Layer 18 of a small transformer language model trained on English Wikipedia (22 layers, counted from 0, width 128).
Take only the direct path to the model's output, skipping the later layers: a vector added to the residual stream pushes a token's score in proportion to its dot product with that token's output vector.

Output vectors of the tokens that the questions are about. A number n stands for n times 0.017.
"nd": 61 19 33 -29 32 -1 14 23 -43 19 -22 1 57 -12 -23 -6 -33 16 -9 -33 -14 56 -2 -14 20 35 -37 19 -37 -10 -4 -9 23 -36 -25 -4 -1 -25 -24 -25 15 8 22 34 -8 13 9 -8 0 8 9 17 -38 10 17 4 2 -29 10 1 -8 -4 -4 -31 -1 11 28 1 -28 -1 23 9 -3 -49 1 5 42 -17 -39 -3 -34 -13 5 -10 -37 4 -11 16 -22 57 -2 16 -17 -26 6 1 30 1 -39 -29 -17 18 96 -2 1 -3 -40 34 -15 -6 43 15 54 -38 5 14 -17 -3 -7 -9 -4 6 25 -17 13 -8 6 -13
"ym": -9 -16 32 19 -8 -15 13 -49 -22 -5 30 21 55 -29 5 -7 -44 -1 12 36 -15 -6 -8 -47 14 -8 6 6 -49 -31 7 -2 -51 38 -33 -74 -30 3 -18 32 36 -22 -1 0 14 -17 41 44 -27 -28 0 22 50 13 -10 34 -19 20 -23 25 -12 -33 -2 20 17 -11 25 26 -31 -12 -11 -19 3 -13 37 -2 27 16 19 17 -17 -21 14 -9 27 40 0 -12 -20 9 12 -6 -17 9 8 -33 -22 -24 4 0 -19 33 0 3 8 7 -22 4 10 21 -21 -10 15 -16 11 25 -13 46 17 40 -5 3 -6 -1 -29 2 -12 -1
" |": 2 48 -15 -22 8 -3 -7 21 42 23 -35 -12 -21 -30 23 -30 6 -29 34 -11 7 -14 13 -6 -30 20 15 11 13 -2 43 13 11 -16 16 16 -11 6 -6 8 25 -36 15 -13 40 -40 4 -29 3 25 -7 -12 22 -49 -22 1 -5 -11 6 -5 11 9 16 -5 -20 -18 -9 -16 11 2 -4 -16 1 -46 -20 -14 6 -18 11 23 9 18 -5 16 -30 2 -10 -27 27 3 0 21 16 -39 35 -10 -20 20 2 16 27 -9 21 -13 -31 -15 2 -12 -2 2 21 -31 -3 4 -3 16 5 33 -19 -9 9 26 -5 4 29 -11 9 -3
"h": 7 10 2 31 -8 -13 31 8 -14 18 28 -33 3 2 -16 7 25 3 15 -4 19 27 30 -18 24 -20 0 -19 -9 -13 -2 19 25 24 36 -48 -18 15 25 1 23 -23 21 -26 18 -15 8 3 9 6 12 -31 10 0 -31 -12 -23 -27 -5 -40 41 -53 16 12 -2 -12 -29 2 -15 7 -6 3 39 11 22 -35 24 -46 16 6 -13 -15 13 -17 5 27 -9 -8 16 1 -24 -8 16 23 -43 37 34 -22 -38 26 -2 14 -11 -15 7 54 3 -54 10 15 4 13 -11 13 -14 -6 22 15 2 -36 -40 -27 -10 -22 1 -6 10 -6
"abor": 20 -33 -11 -6 2 -20 -7 8 -6 4 15 -28 54 35 25 34 5 8 -40 27 -47 3 0 -27 5 1 3 6 -13 29 11 -8 -29 6 7 -31 9 -70 -10 17 -23 22 -13 3 4 13 42 -27 -12 4 19 43 -3 16 -4 2 25 -8 12 11 11 -47 -34 -2 -29 -5 18 23 -16 -6 26 14 -18 -4 3 39 -45 27 -4 -13 -29 11 -7 -34 10 4 9 -30 -15 15 0 0 19 -15 17 -28 -21 -13 32 -13 -23 -13 7 -22 -6 30 1 18 4 -10 -28 -21 29 -13 46 45 3 25 30 46 -10 5 8 -36 -27 52 -42 -25
"c": 17 35 -3 11 14 -34 8 16 -23 21 4 -15 14 38 -10 0 39 22 11 17 -3 -13 14 22 -26 -34 -33 -11 9 -39 -34 32 -19 23 4 -16 0 -13 15 18 -7 -25 -33 -29 -21 25 24 -4 -17 -11 -3 34 31 0 1 -13 -36 -9 11 8 -5 -14 18 -11 21 -15 7 -5 -7 -2 -34 -20 -10 -35 13 -10 62 3 -21 6 -10 1 -12 -24 14 -14 9 31 26 7 20 -27 -15 15 4 3 3 -8 -25 -36 9 13 7 -2 -4 5 -32 -5 1 5 36 39 22 -33 -13 4 32 17 -28 1 10 -6 8 24 11 -38 5 7
"\",": 3 -12 35 3 36 -30 -33 10 -4 -17 9 2 11 -12 -31 -2 -18 19 -10 -10 -26 13 11 23 -12 21 7 -44 -5 -27 10 47 33 -24 0 4 15 11 4 15 -5 15 5 -22 -6 -40 39 -2 -4 21 39 55 27 47 39 59 31 -19 24 -6 -25 -16 -5 -14 -9 32 22 11 -24 2 -24 16 -28 -23 18 26 -39 -14 -15 -43 -7 -8 -5 30 0 18 33 -10 -54 -21 63 -21 0 -48 10 19 -9 -15 -36 -24 -20 5 -8 -23 -32 -30 -9 -16 17 -5 15 10 -56 43 -4 15 14 22 24 16 1 20 -6 -25 -19 28 -35 -22
"ein": 13 6 -15 6 -34 18 13 -15 -3 19 -1 -33 28 -1 4 24 3 2 -22 12 -21 49 38 23 -20 -5 -16 24 16 5 24 -14 -2 15 -66 -6 1 -33 -38 -48 -8 -3 35 -2 41 29 19 14 -45 25 -22 24 -14 17 -26 20 -13 4 34 -6 -20 4 -35 4 -18 -4 -41 -14 -6 -6 37 2 -31 37 17 15 -38 30 3 1 -44 -4 41 -22 52 -6 7 6 -42 -15 24 -50 18 -28 25 -15 34 -3 -20 1 -24 12 -28 -5 -25 18 35 -7 39 -1 1 13 29 8 18 10 2 23 37 -6 -18 -6 -31 -47 -10 15 -10 -12
"ings": -3 -24 35 -27 7 -9 4 32 -33 -32 32 -31 34 -33 -12 0 -2 -24 14 35 5 -57 -3 -33 20 28 -30 -5 -26 4 25 -34 -26 19 6 -56 26 -21 -4 0 -25 54 26 29 -43 -38 8 11 -41 -12 -14 -8 -27 2 2 -18 32 3 89 11 -44 41 36 30 1 -7 -27 12 -34 -3 9 11 21 -45 10 -22 -2 -20 20 8 -23 -35 16 26 7 -51 24 30 26 23 36 9 21 -15 -42 2 3 11 19 33 -14 -3 1 -35 -40 -6 4 33 24 20 -43 -13 -15 -10 -4 14 39 27 35 -9 7 26 17 -7 -8 1 -8 16

Each question shows what one neuron of this layer's MLP adds at an activation of 1. A number n stands for n times 0.0036.

n210: 9 -9 -15 11 -16 3 5 -7 3 -36 -14 4 0 -16 3 -20 2 7 -6 -17 7 21 -7 17 -7 -12 10 -32 -17 -11 -17 7 36 -7 41 19 11 -13 -32 6 -20 -21 25 -8 -15 -11 8 -12 -27 -16 33 1 11 14 1 4 -35 4 -2 14 19 -14 26 11 11 19 2 -3 -16 39 1 32 14 8 -22 -9 -26 18 5 -1 0 -8 7 -13 33 -16 20 -23 11 10 -10 25 -24 -22 20 4 -10 0 3 -10 14 -16 -8 18 3 -4 -13 29 -4 -9 -8 12 4 5 -22 0 -28 23 -5 -2 5 20 -35 -8 8 -29 16 22
Which two tokens does it push up most, strongest first? "\",", " |"

n504: -3 20 7 -20 5 19 30 -2 1 -15 2 24 -20 4 -15 -2 -22 -1 -3 -14 14 36 0 -8 -7 3 -20 18 -21 -10 -27 7 18 -10 -24 13 24 -3 -39 -19 -5 11 3 8 -5 0 3 -31 -8 -38 0 17 2 -10 -18 15 2 2 11 4 -1 15 7 1 -2 -1 7 14 -9 5 -12 -6 18 -5 15 -10 -17 -7 3 -19 51 22 -2 -1 8 31 11 3 -26 -18 -11 1 13 38 5 1 -6 34 -13 4 15 -33 16 8 8 3 16 -41 -10 -7 -6 -7 -14 31 0 28 0 9 -17 -12 -22 1 -15 8 7 -9 -3 2
Which of these tokens does it push up most? "\","

n248: -2 -2 1 28 5 14 29 -8 -38 18 18 22 14 -18 20 12 -2 11 -10 9 14 8 -2 -23 7 -7 10 22 5 -26 -12 -10 -1 0 12 24 -23 33 -13 -2 -5 4 3 4 27 28 -25 1 4 -2 -13 10 -11 -7 -24 -5 -21 8 4 9 3 -16 -14 -31 16 5 4 6 -8 -24 11 13 17 -10 -6 -23 39 -24 -4 1 46 -33 7 -7 6 -5 1 -7 -2 -14 -23 -6 23 1 -9 3 10 -10 -25 -7 1 -10 -3 -11 -8 27 -29 0 -24 -7 -19 14 17 3 25 27 27 -20 -4 -20 -11 -12 12 -1 -29 -7 -16 1
Which of these tokens does it push up most? "h"

n92: -14 19 -13 -21 -15 -9 15 21 9 -8 27 8 -11 -29 12 -17 -11 20 -6 -9 -42 3 -11 -5 -10 8 -7 11 -18 1 -33 -23 22 -11 -11 -3 -33 6 1 2 -4 37 34 -8 52 0 -14 -16 2 -17 -30 26 9 -7 22 8 -8 1 11 -14 16 16 30 -29 6 16 -15 18 -10 1 -13 -1 -5 0 -13 -13 -14 6 -3 10 22 -3 4 -14 0 26 21 -3 -16 22 6 -15 -36 5 24 10 -4 5 24 7 8 -15 2 19 5 4 19 -5 -7 23 -11 21 -46 -4 -15 12 16 -10 -9 -4 -18 -14 -12 16 8 1 17 21
Which two tokens does it push up most, strongest first? " |", "\","

n268: -14 4 17 -19 -28 -5 6 -18 -5 9 21 9 3 -8 6 8 8 -5 8 25 -1 5 14 15 -2 5 2 12 -10 3 -6 13 2 -14 0 -4 7 3 10 -10 12 -30 -11 5 11 -21 -51 5 -8 4 -14 15 -24 7 6 -17 6 1 27 -16 7 9 15 1 31 -4 8 14 -8 6 10 -7 -16 -10 6 16 -11 -2 -11 -7 31 10 -6 12 3 -7 -13 2 32 17 15 -12 -13 6 14 -28 -33 -18 4 0 -28 -22 8 17 -2 -4 4 28 0 0 -2 -5 -1 32 -15 6 -30 -5 -23 -16 -24 9 19 27 18 -7 0 -19
Which two tokens does it push up most, strongest first? " |", "ings"

n154: 35 -13 -11 -1 9 6 -10 -24 -35 0 17 14 -15 -14 -14 -12 -25 34 -21 -41 -7 -1 -6 13 0 4 -34 -9 -19 25 2 4 19 -17 17 -13 5 9 -5 9 7 -16 6 -3 -35 10 -9 38 -11 -2 10 39 28 2 -32 4 -6 1 -5 -10 31 -3 6 -23 16 17 12 -1 16 22 16 6 -7 0 16 5 -2 -2 22 1 -4 -10 -21 -10 2 -6 5 30 8 -29 -25 24 2 20 0 -20 18 -7 18 -8 -10 18 2 21 -7 -9 3 4 -23 7 -9 -2 11 -15 -10 -26 -11 -16 28 20 26 17 -10 -17 -3 2 7 -23
Which of these tokens does it push down most? " |"

n68: -18 -15 3 -6 -4 -11 41 2 7 12 -17 -10 7 -24 15 7 3 -10 -22 15 -10 37 8 7 3 5 -31 -6 -27 8 -21 -1 -5 7 -7 12 9 7 -1 -5 -20 7 -9 8 -8 -8 -11 -12 13 -2 9 20 -10 -3 7 1 14 -9 8 -24 30 3 -12 2 22 37 2 -13 10 -3 1 31 24 12 14 -7 -3 19 -24 -25 11 -14 -15 1 50 24 -6 -5 44 -20 -14 -4 -12 -14 -3 -18 7 -25 17 12 -21 -17 -20 6 -27 16 15 22 -12 42 28 -12 -4 -22 -43 -37 17 -29 -8 -12 -9 -10 -15 -5 32 -8 0 18
Which two tokens does it push up most, strongest first? "h", "ein"

n85: -2 12 6 6 15 -2 -17 13 -16 16 12 -16 -13 7 11 11 15 -31 -6 -24 12 6 -16 -4 15 -17 -12 -4 -21 -5 -6 40 12 5 -6 -27 18 22 22 17 -21 13 9 17 -21 -2 -17 -3 -2 5 56 0 3 2 -2 -18 -12 18 -1 19 1 -12 8 -1 -8 -23 -18 -29 20 47 -5 18 -7 -9 2 -12 1 3 6 -12 18 -3 22 -16 19 -18 2 -14 -6 -15 15 15 -6 23 -8 8 -28 -18 9 28 21 -15 1 -9 4 8 23 1 -23 -27 7 9 13 -50 19 -18 0 2 -30 -2 37 -15 -2 16 -14 32 -27 -1
Which of these tokens does it push up most? "c"

n82: 0 25 -9 20 -8 2 5 -5 11 -22 16 -8 24 -10 22 15 18 -7 -5 -16 -9 4 22 1 -11 18 7 12 -17 8 5 -27 18 1 -13 3 3 17 -6 -5 -14 -9 -11 4 0 7 -62 -2 -5 12 18 -20 -3 10 -10 -10 0 4 6 13 -3 -18 -1 -1 -7 -11 -7 -4 13 15 -5 -6 11 12 -18 19 -2 37 37 -5 28 -24 -7 4 -3 5 12 -13 14 -38 -4 -4 6 -13 10 3 -10 -6 -6 -2 35 -37 0 14 -13 -7 2 -34 -3 -20 -1 0 -7 25 2 1 -44 10 -19 18 11 2 19 -13 0 20 4 0
Which of these tokens does it push up most? " |"

n246: -13 9 -11 -18 15 2 28 -25 2 11 26 0 -15 23 -8 5 -24 -9 -1 -22 14 13 -3 7 -9 1 1 27 -7 -2 -25 -4 -4 -4 1 -8 -16 -3 -14 21 0 4 -12 -6 15 -10 -8 24 2 -2 -21 -16 -18 -8 -13 -8 -24 30 -28 7 -10 10 -22 35 -6 15 14 -4 -5 -2 9 23 -13 11 -2 -4 17 5 -6 -14 37 15 26 19 -34 2 4 12 -13 5 4 14 3 22 -16 1 -7 -6 10 10 20 -15 -15 4 -27 9 21 -22 -23 16 0 5 -22 -5 -23 11 -15 5 -35 9 37 4 14 1 14 -27 0 38
Which of these tokens does it push down most? "abor"

n81: -19 3 0 30 3 7 -7 -36 4 7 26 12 -6 5 20 -14 -7 -15 14 -12 -9 -4 -14 -18 -22 -9 1 -2 18 -22 14 1 17 3 28 4 3 11 5 3 -10 -7 9 -1 5 6 -32 20 -3 -17 18 0 -19 -1 -12 19 10 -2 15 -33 -16 8 -3 -5 -13 -2 4 40 -3 0 -14 8 36 21 -1 -25 -2 -6 -26 -7 -25 -6 -2 41 -16 2 36 33 1 -27 -13 -13 28 20 -9 -19 4 14 -21 16 6 4 25 -31 -2 16 -19 -16 -8 -6 16 -1 -9 -8 -2 -2 -26 -7 37 5 -10 -20 -11 10 7 2 23 31
Which of these tokens does it push up most? "h"

n125: 14 -5 -18 1 4 -6 -15 10 19 -21 -35 -4 -14 -14 -25 7 9 5 7 -2 -10 -8 25 16 -3 27 -33 -27 1 -1 8 7 -2 -12 21 15 0 17 -18 16 -11 -2 -11 35 3 -15 45 -32 -11 -18 -18 26 -26 -17 -12 6 6 -6 9 23 -6 19 -16 23 14 -5 -24 0 -16 3 -20 -20 -23 6 -4 -13 -27 9 15 -30 -27 -1 -7 -14 11 9 16 18 4 15 14 36 9 22 -48 9 -27 -12 -7 1 -4 -1 22 17 -5 3 -22 -17 6 -31 1 14 22 -24 8 11 -22 -1 7 -2 5 27 2 35 20 36 18 -5
Which of these tokens does it push down most? "h"